Layer 11 of a small transformer language model trained on English Wikipedia (15 layers, counted from 0, width 128).
A neuron's activation on a vector x is GELU(weights . x + bias), where the dot is the dot product.
The model reads these tokens: " L" "ar" "k" "in" "s" " s" "a" "il" "ed" " from" " the" " D" "ow" "n" "s" " on" " " "1" "3" " A" "p" "r" "il" " "

The vector x that enters this layer's MLP at each token. A number n stands for (n - 500) times 0.013.
0 " L": 470 466 595 541 526 613 482 563 537 501 480 510 518 474 499 589 555 594 543 504 733 474 514 582 457 478 381 524 507 401 489 538 456 279 417 485 480 554 483 450 637 506 449 491 507 506 508 524 514 628 552 277 570 434 564 527 525 542 569 504 442 567 439 451 437 435 567 457 560 478 500 462 639 522 462 512 512 626 556 491 579 407 605 565 493 482 504 516 527 500 429 507 431 524 370 591 631 484 595 521 482 607 493 460 503 435 603 462 596 511 531 451 539 490 507 110 528 628 570 489 530 546 532 476 403 525 595 659
1 "ar": 444 361 375 586 556 579 468 403 595 514 432 535 399 548 541 419 522 477 526 430 593 496 526 390 575 594 301 438 539 333 463 458 339 534 471 480 573 566 386 544 422 504 373 424 622 450 450 471 496 520 488 494 460 530 518 471 444 592 498 558 406 621 514 558 601 605 447 468 444 637 604 481 516 412 520 351 464 500 519 296 408 353 525 440 413 495 494 474 419 411 588 463 591 436 599 453 579 525 424 495 283 498 446 383 471 548 535 408 519 586 487 512 535 404 584 432 445 458 578 419 520 429 519 512 514 475 403 623
2 "k": 504 513 436 512 585 762 439 506 549 465 518 637 408 594 549 485 569 549 648 507 494 517 541 565 452 580 406 327 476 508 524 518 512 437 469 500 593 459 402 624 455 380 308 485 679 498 367 503 466 528 542 507 574 472 588 468 581 638 431 416 322 521 512 536 528 483 423 487 439 577 482 444 536 579 495 532 504 522 623 379 495 532 690 441 446 464 544 503 475 500 505 568 647 401 441 490 390 625 609 484 461 512 400 454 509 517 512 360 495 455 452 473 558 555 554 395 418 470 594 383 401 362 564 522 480 548 534 490
3 "in": 519 556 472 538 569 761 510 474 484 448 578 536 438 534 535 453 554 536 487 516 653 527 518 313 476 565 380 372 523 519 576 637 533 588 590 460 542 416 500 453 510 417 226 428 487 457 503 614 582 430 562 429 610 619 511 537 663 616 509 350 434 447 438 597 562 481 480 454 521 625 543 478 487 478 533 479 536 452 583 471 404 477 740 554 474 507 545 556 482 418 539 489 583 479 514 583 446 577 581 462 607 529 444 479 413 460 500 441 442 470 460 533 631 494 435 494 526 530 609 461 420 349 495 530 504 500 494 620
4 "s": 443 542 545 506 519 899 524 412 460 375 522 514 534 577 560 497 534 527 449 463 539 654 544 480 558 424 364 308 478 454 626 585 393 592 521 513 412 517 425 437 576 467 366 389 675 478 410 576 507 490 503 472 631 468 431 462 514 453 406 431 421 355 506 428 539 610 513 493 533 641 431 511 433 480 564 500 566 460 555 466 398 430 591 453 381 597 455 537 420 438 577 469 519 482 475 505 506 603 616 481 540 518 459 494 527 542 409 517 555 524 443 526 569 458 440 505 462 553 498 547 481 572 521 539 536 620 400 601
5 " s": 452 435 530 575 563 486 344 392 569 444 506 493 577 556 528 470 495 584 461 495 514 473 440 496 514 476 351 523 427 347 408 487 512 442 524 512 489 494 461 487 533 451 505 451 494 506 530 483 545 525 599 178 570 410 554 569 458 448 459 464 412 546 463 517 533 489 475 563 519 527 430 529 529 610 479 564 512 558 495 577 513 445 780 532 561 526 470 380 466 562 529 499 635 531 411 571 478 553 571 554 529 615 533 457 607 514 572 579 503 489 500 407 595 580 475 292 540 499 483 415 610 496 448 617 420 583 551 799
6 "a": 417 596 398 486 341 592 451 444 651 578 527 486 533 531 449 391 378 542 561 641 498 525 400 586 591 534 533 497 418 348 549 526 479 474 333 533 538 504 382 400 465 463 478 467 525 297 499 482 554 404 535 463 585 540 581 467 488 442 615 589 438 500 480 434 545 481 464 418 389 493 384 491 456 578 384 330 557 423 296 554 684 477 513 493 413 487 477 477 556 572 563 472 490 532 594 636 518 575 670 571 528 525 498 454 482 609 509 577 386 479 523 518 542 410 550 475 580 504 431 480 508 399 421 578 448 607 491 619
7 "il": 543 600 370 478 472 624 506 494 519 604 516 641 541 422 467 436 506 460 511 517 601 546 449 400 494 569 459 453 503 447 463 542 593 333 390 368 552 489 496 448 402 461 449 387 530 630 477 429 497 529 686 316 653 398 494 577 572 458 491 452 639 487 442 524 562 589 518 477 412 497 429 526 453 610 381 561 513 490 523 551 480 504 539 486 404 498 597 540 388 443 471 454 518 506 489 575 259 561 681 432 434 455 426 545 593 504 524 607 431 525 502 476 547 442 628 479 449 473 606 408 450 399 437 483 666 498 433 641
8 "ed": 486 645 500 383 418 678 450 500 563 500 454 563 459 460 446 557 540 563 581 377 521 628 565 521 481 445 543 388 531 333 516 529 584 351 483 438 459 641 418 484 492 434 563 550 482 418 460 540 567 565 568 349 630 413 485 547 511 401 535 374 359 520 363 537 447 504 501 365 440 520 503 530 494 525 401 476 580 528 517 484 480 442 685 411 550 520 455 583 415 455 472 457 555 439 519 324 423 568 701 434 439 530 408 402 607 475 511 563 376 559 604 521 557 488 576 604 496 559 591 548 445 509 499 547 451 511 353 607
9 " from": 448 508 549 512 439 659 460 507 540 393 475 492 569 503 470 618 366 611 748 366 476 460 541 526 580 582 409 457 551 541 592 580 432 248 625 429 493 546 386 604 574 567 529 457 522 416 503 547 485 593 488 211 419 454 508 480 510 500 535 478 389 482 352 450 437 460 494 403 570 492 585 480 534 393 426 438 510 508 460 460 431 431 565 554 450 426 428 544 558 352 488 472 560 587 544 580 487 450 679 535 546 569 527 502 527 541 458 628 547 476 634 492 536 415 518 483 516 578 480 516 515 561 481 495 530 558 517 617
10 " the": 516 449 544 572 523 517 573 543 550 547 586 332 501 596 464 553 449 479 486 530 719 519 507 493 623 543 353 535 472 489 634 554 465 223 534 430 530 487 377 440 421 570 540 535 457 563 356 520 513 546 543 402 507 417 643 517 428 512 520 583 352 473 435 408 418 570 524 476 551 450 515 528 581 587 409 595 603 590 560 450 460 519 509 483 529 462 470 485 574 423 446 443 434 526 455 591 478 558 699 411 475 491 465 478 564 493 461 511 638 439 485 525 502 481 463 350 588 619 493 497 521 552 490 481 397 647 574 729
11 " D": 581 399 465 497 448 557 534 580 464 494 452 552 417 527 499 426 489 557 422 595 534 538 523 636 558 470 418 385 473 408 551 601 483 450 571 490 357 579 425 488 486 526 592 549 475 486 585 590 539 557 332 370 506 557 457 392 449 487 542 429 594 506 482 467 458 463 445 492 481 592 464 472 543 548 583 498 513 467 567 421 513 482 502 533 493 468 466 520 510 581 508 542 414 459 471 503 424 544 547 438 514 565 463 387 415 562 573 490 488 446 529 453 619 446 459 10 508 568 533 414 486 421 411 483 513 574 603 712
12 "ow": 444 588 389 448 464 561 589 477 417 512 501 475 390 640 472 486 448 527 569 503 576 540 537 527 455 480 319 376 425 391 331 433 423 426 563 442 480 416 509 578 328 509 468 541 529 449 495 603 420 609 463 524 393 470 614 435 506 539 395 511 458 459 491 489 593 576 337 628 526 515 520 549 550 408 462 537 525 313 496 435 521 378 678 425 514 498 576 511 485 400 492 528 522 515 404 411 570 569 487 500 402 526 512 552 555 436 443 471 492 550 492 417 578 336 494 306 452 597 415 419 490 373 570 507 541 491 397 694
13 "n": 429 623 510 455 573 687 534 458 560 425 485 526 348 590 487 474 370 506 560 672 476 561 577 348 385 470 296 325 473 546 413 515 540 398 428 481 497 557 441 608 561 401 478 528 604 502 483 530 523 686 466 615 599 475 453 540 556 526 393 440 550 525 379 433 604 624 352 455 472 460 481 498 531 484 368 489 541 384 494 419 552 470 534 339 484 527 480 559 440 463 625 528 564 593 550 477 485 550 506 522 487 614 392 566 562 576 437 607 447 447 533 468 532 469 500 337 441 515 407 527 472 424 536 578 441 534 425 563
14 "s": 401 524 631 444 452 778 522 436 519 489 533 551 508 505 513 444 477 530 483 579 536 650 484 433 489 433 342 349 442 477 577 582 415 568 530 487 430 440 459 448 668 396 519 375 636 506 493 443 496 589 506 481 640 350 459 481 374 534 465 392 606 384 553 437 546 635 450 466 563 517 473 368 475 475 489 432 622 459 586 491 417 457 722 449 464 631 513 518 436 445 576 413 509 405 493 516 440 613 587 447 551 556 415 469 550 613 500 540 496 549 377 508 541 521 405 472 430 569 486 508 460 499 444 572 430 571 464 597
15 " on": 492 415 528 487 362 672 491 502 662 440 408 584 535 585 483 592 378 538 709 410 452 522 543 519 542 468 457 427 510 477 481 507 394 324 512 431 628 604 410 518 532 536 562 454 546 525 576 452 589 734 439 392 486 479 465 553 524 522 523 512 390 556 422 360 450 598 376 404 483 517 633 370 498 332 482 546 549 502 555 497 445 397 603 510 595 432 469 507 592 412 585 507 505 507 488 519 505 535 495 568 558 641 466 473 470 657 511 554 554 457 571 477 484 482 456 571 576 571 428 581 493 522 582 385 569 505 388 636
16 " ": 524 489 474 436 519 397 386 466 538 533 446 478 529 542 481 514 498 536 496 593 548 544 588 551 561 468 422 485 558 589 493 508 569 444 494 299 617 468 409 466 563 405 423 579 549 471 435 489 501 490 474 428 516 500 489 440 449 461 498 408 419 427 431 366 534 572 454 293 472 529 450 391 601 438 494 507 554 431 570 526 371 551 627 446 460 570 514 459 463 519 456 536 556 508 510 612 429 475 580 503 461 498 492 532 511 340 764 511 468 443 509 523 516 506 265 192 447 518 578 396 447 475 405 614 556 571 613 620
17 "1": 554 451 564 452 530 711 455 487 491 492 425 466 409 558 548 565 535 495 487 585 525 573 628 528 574 398 405 489 520 489 495 656 458 496 477 278 576 541 446 486 620 493 430 538 585 449 409 396 437 584 456 469 464 544 523 364 548 532 452 334 387 449 496 454 414 484 428 202 407 480 473 393 536 501 563 509 509 486 533 497 382 440 505 491 520 519 523 466 502 489 643 518 506 551 595 466 504 460 590 526 497 442 632 524 425 515 801 505 536 528 468 466 511 580 471 629 511 507 583 438 517 521 419 518 534 649 406 550
18 "3": 537 466 455 470 478 610 542 505 490 533 438 398 402 627 558 614 538 526 423 492 465 545 573 536 554 395 345 457 438 390 514 545 476 506 465 352 519 565 531 516 610 493 418 555 541 428 375 367 343 517 454 475 437 548 511 438 583 460 581 283 441 522 478 469 398 564 474 182 388 453 506 384 451 478 532 486 544 497 575 428 412 418 542 493 627 537 498 553 483 460 739 479 562 507 570 491 500 479 548 517 471 471 587 500 442 518 696 458 570 472 504 505 479 534 543 675 511 487 493 467 572 535 442 500 575 631 420 566
19 " A": 492 539 480 469 349 555 573 493 470 505 576 430 473 470 581 524 610 467 460 421 468 496 488 504 545 455 333 480 540 351 635 424 265 500 495 437 533 407 460 471 352 523 556 553 490 454 524 586 491 400 526 538 458 601 574 561 484 491 750 516 502 547 488 498 493 551 578 518 388 552 497 426 540 606 449 449 507 415 575 497 470 569 446 448 522 464 523 389 461 432 504 567 599 488 477 454 345 533 529 451 579 459 361 539 582 494 604 505 506 508 433 462 556 496 332 149 439 547 487 464 592 489 540 542 371 604 493 503
20 "p": 417 591 519 515 349 520 563 602 553 456 457 353 360 486 636 554 457 528 494 499 507 481 496 506 530 473 483 624 500 464 567 679 282 523 395 353 424 469 472 622 397 409 446 607 499 370 474 592 519 503 315 503 474 434 496 398 598 500 475 423 285 547 415 526 458 496 434 427 494 570 580 473 548 491 526 451 451 329 543 403 557 550 442 490 507 481 574 472 465 495 537 529 549 587 356 473 425 453 518 474 507 503 416 395 579 560 542 378 494 480 430 462 493 549 449 360 396 571 515 536 492 614 462 594 362 517 370 582
21 "r": 427 535 489 513 296 458 613 546 681 423 549 421 526 500 613 461 427 499 536 496 494 503 490 506 433 440 488 518 490 465 654 506 326 549 434 412 414 395 513 442 452 505 532 487 334 337 622 499 507 461 329 468 525 456 583 554 596 474 592 489 354 637 449 437 484 613 509 440 464 567 515 575 491 433 386 445 374 447 603 434 510 498 449 384 480 510 538 521 477 600 622 497 558 514 536 564 467 458 498 546 610 457 448 388 627 403 504 419 618 668 512 429 657 541 365 459 428 565 465 542 442 520 395 470 466 498 374 497
22 "il": 475 589 519 448 315 639 555 595 651 411 523 386 381 557 527 445 457 492 558 492 588 551 470 386 394 446 370 518 506 524 470 499 346 504 542 240 444 531 513 433 509 496 509 424 450 536 513 553 448 535 544 428 502 571 513 530 701 508 640 487 446 550 511 398 483 524 541 347 511 572 514 488 443 480 526 516 474 497 640 553 391 425 532 472 521 449 509 575 473 528 544 600 666 543 516 529 334 516 580 607 487 539 402 500 605 458 432 494 555 556 500 348 604 574 487 389 395 565 607 561 506 579 393 458 473 618 391 564
23 " ": 467 458 543 503 442 377 465 575 575 591 397 444 505 587 562 459 546 429 475 529 532 513 504 601 433 475 456 407 600 566 558 577 403 370 574 286 582 402 483 481 534 464 497 458 450 441 536 536 459 516 591 475 483 417 528 567 490 468 564 458 317 504 479 379 611 526 573 266 455 499 509 499 576 535 396 559 530 505 486 453 365 635 550 434 531 533 538 501 473 538 426 554 604 489 522 552 437 464 621 540 449 531 488 478 553 405 751 499 398 465 452 358 507 518 303 258 533 420 532 439 535 509 491 578 569 567 538 584

Each question shows the input weights of one neuron of the MLP. A number n stands for (n - 500) times 0.0018.

n167 (bias -0.048): 705 328 512 442 643 481 461 375 574 458 394 697 539 539 438 473 490 556 476 537 500 462 384 588 513 512 474 476 519 629 417 545 609 534 494 579 491 611 455 429 601 551 426 560 384 482 516 471 577 507 444 484 537 438 362 538 626 509 408 620 454 736 568 500 759 322 747 538 571 548 581 661 443 603 567 450 522 416 503 494 530 515 511 545 360 680 433 519 516 468 365 457 668 582 628 527 540 473 437 437 436 405 610 370 658 461 355 427 797 288 497 376 422 452 742 588 533 411 554 461 601 755 633 382 553 573 474 276
On which token does it fire most? 1 "ar"

n245 (bias -0.051): 361 588 467 654 624 361 448 522 588 419 440 709 464 534 477 522 718 465 519 571 428 505 515 413 445 497 599 464 437 481 380 428 508 694 347 571 564 260 511 584 559 560 425 562 491 539 312 388 457 338 453 545 434 430 658 515 401 620 541 416 448 521 500 619 559 378 487 638 425 364 447 506 666 401 536 541 587 476 482 587 462 593 436 524 433 398 565 584 418 398 509 337 588 707 402 506 428 411 449 461 438 263 508 622 538 379 519 473 428 378 418 571 522 366 565 383 452 313 572 554 317 455 579 538 465 463 687 414
On which token does it fire most? 2 "k"

n30 (bias -0.044): 330 589 687 596 520 416 583 738 188 461 583 697 566 470 478 482 517 440 437 210 480 348 478 546 503 524 390 579 474 747 695 500 377 665 347 416 510 606 649 603 366 666 568 627 602 436 570 553 447 438 518 587 478 566 472 532 439 478 610 550 679 573 532 490 422 404 488 375 575 464 503 612 763 417 532 399 601 546 467 497 569 623 425 438 623 425 520 588 649 489 513 610 513 469 341 571 425 522 456 639 632 466 494 576 577 506 330 526 578 525 473 500 500 671 429 509 592 413 633 512 473 392 490 629 361 333 620 482
On which token does it fire most? 19 " A"

n369 (bias -0.045): 557 491 520 575 475 472 547 738 540 486 480 446 420 437 462 574 372 528 351 584 570 500 494 521 350 447 432 469 455 568 527 521 492 574 431 600 328 515 484 567 670 640 744 571 503 674 372 528 465 522 380 523 523 518 459 521 453 332 629 398 596 466 460 713 506 579 527 474 541 527 585 466 416 467 470 482 427 473 424 345 386 623 455 399 341 680 600 456 509 465 628 715 451 532 299 342 430 448 353 328 416 601 367 473 581 279 464 545 442 534 321 518 544 416 687 463 517 614 565 629 433 595 528 223 423 486 503 422
On which token does it fire most, and how strongly? 20 "p", at about 2.6

n21 (bias -0.021): 530 510 528 526 557 430 377 542 434 492 422 586 395 472 610 372 681 541 404 549 345 520 569 522 623 336 544 513 530 459 511 435 559 593 430 511 497 505 594 524 473 464 398 548 461 615 421 635 600 301 470 532 482 483 336 641 497 414 486 474 570 533 638 508 545 472 486 444 608 582 497 411 511 605 443 365 593 571 484 479 535 621 403 451 648 486 656 529 343 444 540 385 318 337 599 526 657 612 444 561 338 406 533 579 379 409 619 473 651 521 348 557 441 614 541 415 446 505 538 608 515 415 616 489 503 456 679 475
On which token does it fire most? 16 " "

n4 (bias -0.033): 420 380 653 556 571 502 506 458 648 549 479 552 588 366 542 646 470 403 535 535 412 494 573 530 430 466 669 480 457 600 547 618 466 557 323 430 618 500 544 631 521 459 595 494 426 494 442 714 393 556 677 479 438 661 342 654 423 420 483 488 560 548 555 525 555 549 552 512 803 412 431 428 586 457 880 421 410 475 525 530 473 309 375 631 476 553 492 491 494 595 618 513 415 609 418 455 510 506 458 627 657 423 384 497 577 413 408 650 619 629 497 435 697 429 596 536 480 405 618 356 626 630 465 651 427 432 370 382
On which token does it fire most, and how strongly? 22 "il", at about 1.1

n286 (bias -0.042): 522 470 487 734 604 563 400 638 338 476 581 646 471 709 527 588 554 541 548 427 508 443 411 462 477 482 426 511 622 607 420 483 687 582 514 429 558 323 472 613 556 506 574 520 427 572 421 318 325 467 471 560 443 361 404 679 556 440 482 481 462 555 543 387 506 465 495 449 519 549 574 649 534 437 472 461 638 463 575 404 588 627 451 408 537 600 609 409 570 672 550 482 543 589 471 595 485 323 457 465 616 416 415 368 548 523 647 489 568 386 452 704 461 469 693 510 465 558 503 430 508 600 694 591 606 457 596 461
Its three highest activations, in order, are on tokens 2 "k", 18 "3", 23 " "

n84 (bias -0.046): 599 411 591 551 402 370 512 546 422 647 261 428 455 511 540 256 306 445 420 503 587 527 399 557 476 475 537 439 612 542 429 586 481 560 407 518 575 301 516 531 675 661 599 506 401 405 396 560 716 572 465 547 562 491 469 609 509 322 469 529 536 521 516 611 485 377 458 444 643 411 563 483 509 451 438 520 548 309 458 497 457 539 346 565 569 491 459 615 517 564 653 573 596 433 234 374 593 554 415 563 629 500 574 444 439 391 454 637 542 464 584 433 554 471 529 506 556 307 698 450 377 458 485 454 347 497 400 380
Its three highest activations, in order, are on tokens 23 " ", 21 "r", 20 "p"

n346 (bias -0.033): 641 424 549 453 432 439 455 433 582 515 586 393 494 389 506 523 576 531 494 361 519 548 403 481 465 405 444 480 348 319 450 612 461 525 509 740 706 340 453 645 488 456 536 460 381 482 506 258 488 316 451 453 384 582 595 416 484 408 493 449 621 306 489 691 642 316 610 600 671 472 517 665 608 611 249 324 481 466 444 488 577 388 354 500 551 516 327 641 612 472 381 449 333 574 511 584 474 521 380 433 330 545 665 604 478 549 456 543 562 406 562 688 539 451 556 518 562 473 520 494 595 647 598 582 370 420 430 575
On which token does it fire most, and how strongly? 6 "a", at about 1.8

n288 (bias -0.038): 387 415 551 512 409 447 447 634 671 562 652 438 576 517 546 310 663 500 508 497 344 611 494 492 447 539 546 497 323 543 446 524 478 680 411 478 297 503 447 473 556 336 509 562 454 420 388 573 396 506 592 485 584 280 506 611 353 540 458 547 778 478 473 608 321 563 620 403 687 536 497 500 703 375 542 441 448 524 312 477 459 491 465 448 438 533 432 555 373 615 562 562 625 583 256 393 513 471 449 612 701 385 528 511 419 508 439 408 491 563 272 488 443 599 611 443 528 378 449 591 436 440 460 453 415 443 330 447
On which token does it fire most? 14 "s"

n24 (bias -0.047): 455 491 688 438 422 547 373 477 507 427 500 588 500 439 331 402 579 544 572 336 402 375 401 414 450 392 680 412 613 523 448 571 526 472 494 503 548 616 460 417 458 618 702 644 447 491 460 487 559 476 470 563 531 246 503 555 581 531 673 594 563 626 523 397 206 508 517 510 535 493 439 539 510 563 461 297 255 520 686 478 528 528 548 644 408 562 695 585 630 476 430 761 438 614 589 503 551 463 456 382 555 509 494 800 490 429 411 635 643 657 384 558 485 571 532 643 540 344 630 445 353 639 724 629 421 528 603 566
On which token does it fire most, and how strongly? 8 "ed", at about 1.1

n11 (bias -0.047): 592 337 550 527 465 519 372 330 540 492 589 534 560 487 631 559 449 357 447 594 480 474 478 465 439 510 639 561 621 510 404 418 449 567 375 529 555 377 545 438 519 702 500 572 535 724 523 417 478 431 557 457 636 514 408 582 509 530 518 664 622 512 588 508 571 611 445 456 579 449 585 450 550 297 565 597 355 614 580 557 517 444 449 654 439 534 480 522 635 610 467 436 640 505 415 550 547 586 535 714 514 319 468 618 637 463 520 453 695 497 434 590 320 573 677 498 372 495 608 460 518 680 471 588 517 376 555 500
On which two tokens does it fire most, strongest first? 7 "il", 22 "il"

n33 (bias -0.062): 600 682 382 398 585 531 416 643 516 358 587 474 462 571 409 441 724 293 459 596 494 384 627 547 529 343 616 479 732 508 705 513 690 619 652 643 472 422 547 436 512 484 458 444 602 473 451 321 709 477 637 492 485 487 455 503 461 452 362 512 536 510 534 434 398 593 595 510 768 618 409 324 565 523 566 528 630 570 395 427 492 449 484 611 495 490 544 479 405 495 472 399 430 608 477 461 497 497 387 585 497 536 485 471 397 442 367 730 455 473 420 606 431 575 726 514 414 282 761 488 588 434 388 377 497 443 642 462
On which token does it fire most? 3 "in"

n411 (bias -0.041): 460 512 378 616 688 585 449 545 232 488 482 381 434 523 407 550 543 435 503 408 228 529 466 536 420 425 531 689 472 542 488 326 632 612 344 494 506 312 588 560 417 585 545 537 420 623 526 305 611 629 457 570 527 462 530 478 581 488 527 512 474 535 655 345 481 497 555 595 521 390 544 581 562 280 726 400 644 450 563 722 508 479 515 553 535 459 527 376 673 472 530 381 503 727 542 464 467 613 450 369 379 560 425 601 565 503 451 549 622 518 307 506 664 392 509 432 585 599 607 376 575 397 459 545 485 399 682 598
On which token does it fire most? 12 "ow"

n195 (bias -0.046): 561 366 614 509 500 333 400 470 477 727 365 398 298 594 494 576 476 538 572 475 563 447 358 588 493 649 514 569 632 561 600 636 456 508 602 620 516 388 569 557 557 637 432 541 438 354 637 526 553 544 509 765 379 480 534 387 386 414 668 547 282 371 443 529 534 317 658 505 478 608 606 566 558 610 391 528 331 497 545 438 671 671 463 494 506 519 309 647 774 438 449 520 565 521 356 325 409 241 413 355 577 333 467 523 500 486 477 554 401 500 357 391 471 510 500 477 567 506 443 531 653 546 480 475 443 598 536 393
Its three highest activations, in order, are on tokens 23 " ", 20 "p", 19 " A"

n261 (bias -0.057): 478 310 548 393 447 337 253 579 500 374 421 503 597 485 438 404 568 527 485 588 306 471 444 415 533 346 514 545 392 706 660 365 266 579 402 609 578 396 483 466 547 658 356 393 381 554 407 409 734 408 476 422 439 425 436 513 320 476 708 692 589 651 361 513 487 486 511 495 364 600 383 488 468 415 455 466 448 545 577 549 538 552 376 529 646 387 500 481 484 550 666 615 361 382 410 430 621 641 391 464 506 589 479 483 592 257 480 336 595 543 500 532 491 459 615 623 702 457 542 664 450 476 507 484 466 470 411 527
On which token does it fire most, and how strongly? 21 "r", at about 3.4

n315 (bias -0.055): 563 385 533 479 433 554 480 659 494 575 393 569 519 563 571 494 456 511 390 439 652 482 396 324 117 316 509 524 618 500 356 564 480 584 633 480 371 598 472 585 386 545 346 610 448 639 649 438 373 367 615 591 340 477 457 666 497 261 630 522 526 438 483 500 580 388 580 492 497 468 323 470 529 515 423 356 442 513 474 512 500 570 468 419 541 400 478 680 437 489 387 619 341 363 424 433 597 436 365 266 423 626 554 451 630 534 447 389 328 272 321 513 302 465 423 521 660 435 485 622 568 649 526 388 500 448 497 530
On which token does it fire most, and how strongly? 23 " ", at about 2

n172 (bias -0.040): 373 532 397 468 417 567 626 582 290 471 593 628 302 316 509 626 555 443 594 520 307 253 611 360 522 336 519 429 698 500 506 454 547 511 335 516 527 615 665 575 548 546 620 494 462 434 503 469 403 413 638 605 359 581 603 622 440 436 490 503 469 306 481 536 516 301 516 519 648 543 372 389 557 323 436 375 543 654 571 524 560 650 492 565 455 497 651 488 405 421 494 459 546 541 497 296 398 459 462 511 628 596 560 525 515 427 608 566 471 549 616 473 409 494 679 460 532 503 486 457 404 442 711 449 598 451 638 497
On which two tokens does it fire most, strongest first? 19 " A", 8 "ed"

n510 (bias -0.049): 566 506 438 573 473 275 677 553 536 381 479 482 561 275 620 464 854 497 503 457 435 456 550 663 392 468 549 539 309 491 522 526 506 506 418 503 512 569 444 407 572 465 463 597 430 563 444 516 316 493 429 564 362 438 543 503 536 445 480 663 507 618 463 810 464 262 545 513 568 526 432 533 443 532 376 528 596 439 410 411 576 708 416 612 585 462 425 599 450 431 431 539 539 699 427 427 470 512 537 610 345 457 488 558 651 542 550 365 555 675 416 348 512 294 538 475 401 328 402 536 417 515 704 565 301 527 696 471
On which two tokens does it fire most, strongest first? 20 "p", 19 " A"

n314 (bias -0.056): 423 473 468 560 518 498 538 497 491 589 451 385 538 540 262 376 454 442 465 434 597 352 438 388 465 282 621 642 480 451 325 569 562 523 528 654 525 489 505 459 441 491 470 424 582 522 636 579 533 351 481 553 511 462 409 669 422 248 494 531 471 606 536 437 548 338 543 577 492 570 631 457 636 447 537 494 679 431 373 553 505 470 448 474 557 566 360 575 438 552 500 589 285 601 469 392 416 571 503 588 577 360 519 557 608 558 338 474 506 742 488 429 513 432 520 500 692 569 452 426 489 538 696 458 539 336 444 564
On which token does it fire most, and how strongly? 12 "ow", at about 0.93

n55 (bias -0.030): 500 393 617 497 395 387 672 663 578 679 676 517 506 433 503 497 557 477 312 526 511 519 491 534 497 514 407 525 622 284 467 497 403 599 494 506 407 359 489 547 556 635 451 541 440 486 454 428 618 585 407 535 480 446 531 503 509 432 446 543 604 534 431 819 472 404 545 542 647 446 575 572 370 593 420 494 407 443 578 460 497 661 439 353 380 401 433 679 535 510 418 604 575 525 514 565 406 637 484 328 381 611 661 605 332 432 446 459 377 585 418 598 427 595 509 575 584 403 550 458 635 755 515 627 387 401 576 472
On which token does it fire most? 20 "p"

n332 (bias -0.046): 381 537 781 638 594 406 305 600 320 455 491 663 485 341 372 562 624 543 489 420 417 519 704 623 317 383 468 497 575 519 416 533 524 513 369 481 476 402 625 527 640 539 659 621 480 511 559 418 628 478 367 644 381 457 535 527 497 445 449 538 679 701 379 431 513 626 425 554 681 269 559 537 458 514 683 591 485 382 279 707 624 463 485 549 484 451 568 506 482 390 482 494 399 500 418 412 595 512 446 548 374 465 447 560 348 503 547 417 535 600 541 584 538 446 560 454 563 570 584 526 377 517 417 526 500 509 525 520
On which token does it fire most, and how strongly? 0 " L", at about 1.4

n59 (bias -0.053): 553 428 521 461 720 454 474 529 449 479 536 438 666 494 460 723 436 378 386 413 497 465 463 528 555 459 659 686 620 492 396 566 671 406 307 741 466 547 478 400 472 481 767 453 449 491 555 298 448 510 620 508 524 503 512 572 592 488 503 561 429 646 581 729 500 489 506 465 451 350 482 473 453 474 572 562 545 666 255 479 522 665 430 853 524 551 539 387 497 657 435 291 462 413 509 332 603 533 596 606 406 443 394 431 663 372 475 619 527 434 593 472 325 516 478 571 539 473 438 497 600 593 484 460 383 452 412 348
On which token does it fire most? 8 "ed"

n58 (bias -0.044): 506 463 639 560 519 491 362 515 310 483 367 666 599 536 491 355 651 595 492 591 426 522 293 390 509 558 575 634 583 564 571 646 420 526 620 623 483 571 524 382 717 419 511 418 509 758 491 578 569 383 319 597 489 382 506 402 568 506 383 417 695 500 408 456 481 521 482 449 431 386 456 614 588 568 595 500 551 542 584 563 513 590 500 362 431 521 570 632 456 502 590 500 521 562 570 615 441 687 423 517 494 480 605 524 656 655 372 617 565 616 478 473 513 352 536 599 430 477 406 644 621 720 515 517 413 395 482 387
On which token does it fire most? 14 "s"

n497 (bias -0.038): 382 486 609 425 549 353 536 521 515 492 511 557 686 626 528 538 652 384 541 458 573 489 417 448 503 570 597 484 383 492 322 503 410 482 500 494 451 604 583 454 627 471 545 506 391 519 413 500 345 584 565 498 489 447 539 485 512 464 500 602 674 677 562 480 467 513 596 686 497 476 467 451 737 446 552 243 338 521 538 731 502 436 372 626 492 609 434 469 320 466 437 380 547 395 564 348 515 531 534 593 538 408 486 476 578 412 415 523 354 550 722 689 521 515 573 568 508 556 410 436 641 658 592 716 509 394 464 541
Its three highest activations, in order, are on tokens 5 " s", 8 "ed", 0 " L"

n477 (bias -0.054): 351 470 515 572 556 514 387 591 545 583 422 673 408 500 342 654 380 322 626 428 494 460 435 386 471 253 517 562 547 486 544 601 480 638 519 584 500 450 508 431 472 538 434 379 590 402 399 401 497 360 436 584 618 449 406 509 392 512 631 704 468 336 458 406 382 489 550 436 494 360 382 565 494 344 585 399 475 592 633 676 626 685 453 487 486 548 730 381 565 505 543 370 459 599 557 625 516 368 314 356 513 425 606 497 525 300 428 553 452 458 533 675 574 519 453 573 559 464 609 515 343 422 362 371 555 575 788 456
On which token does it fire most? 16 " "

n178 (bias -0.026): 423 528 593 526 594 544 435 550 473 432 549 421 479 460 477 628 500 591 441 652 535 367 420 415 571 308 495 452 524 400 452 467 562 355 414 559 618 616 441 644 482 309 451 574 578 506 481 469 532 388 661 616 436 460 272 467 519 224 288 602 587 713 538 557 315 510 398 460 383 476 399 548 572 514 365 585 615 576 618 480 500 483 512 439 404 682 521 518 544 608 491 447 524 634 418 591 500 405 435 601 470 535 553 552 375 442 481 554 656 474 348 641 344 368 602 517 557 341 598 451 620 400 715 421 450 471 614 350
On which two tokens does it fire most, strongest first? 13 "n", 0 " L"

n324 (bias -0.052): 415 536 513 421 561 385 475 482 465 642 559 446 535 452 606 536 438 526 213 415 598 635 359 494 412 433 442 539 421 611 325 294 553 560 456 592 322 344 567 382 368 600 530 645 497 455 326 566 407 453 690 396 352 507 559 497 311 316 606 583 574 454 500 585 561 503 585 611 427 441 365 522 616 355 633 513 269 535 524 434 573 428 523 590 568 393 285 423 450 506 423 461 611 357 372 597 626 379 460 452 305 188 452 634 520 276 476 592 582 412 316 650 363 401 531 582 714 503 369 471 535 298 476 557 580 363 525 363
On which token does it fire most? 12 "ow"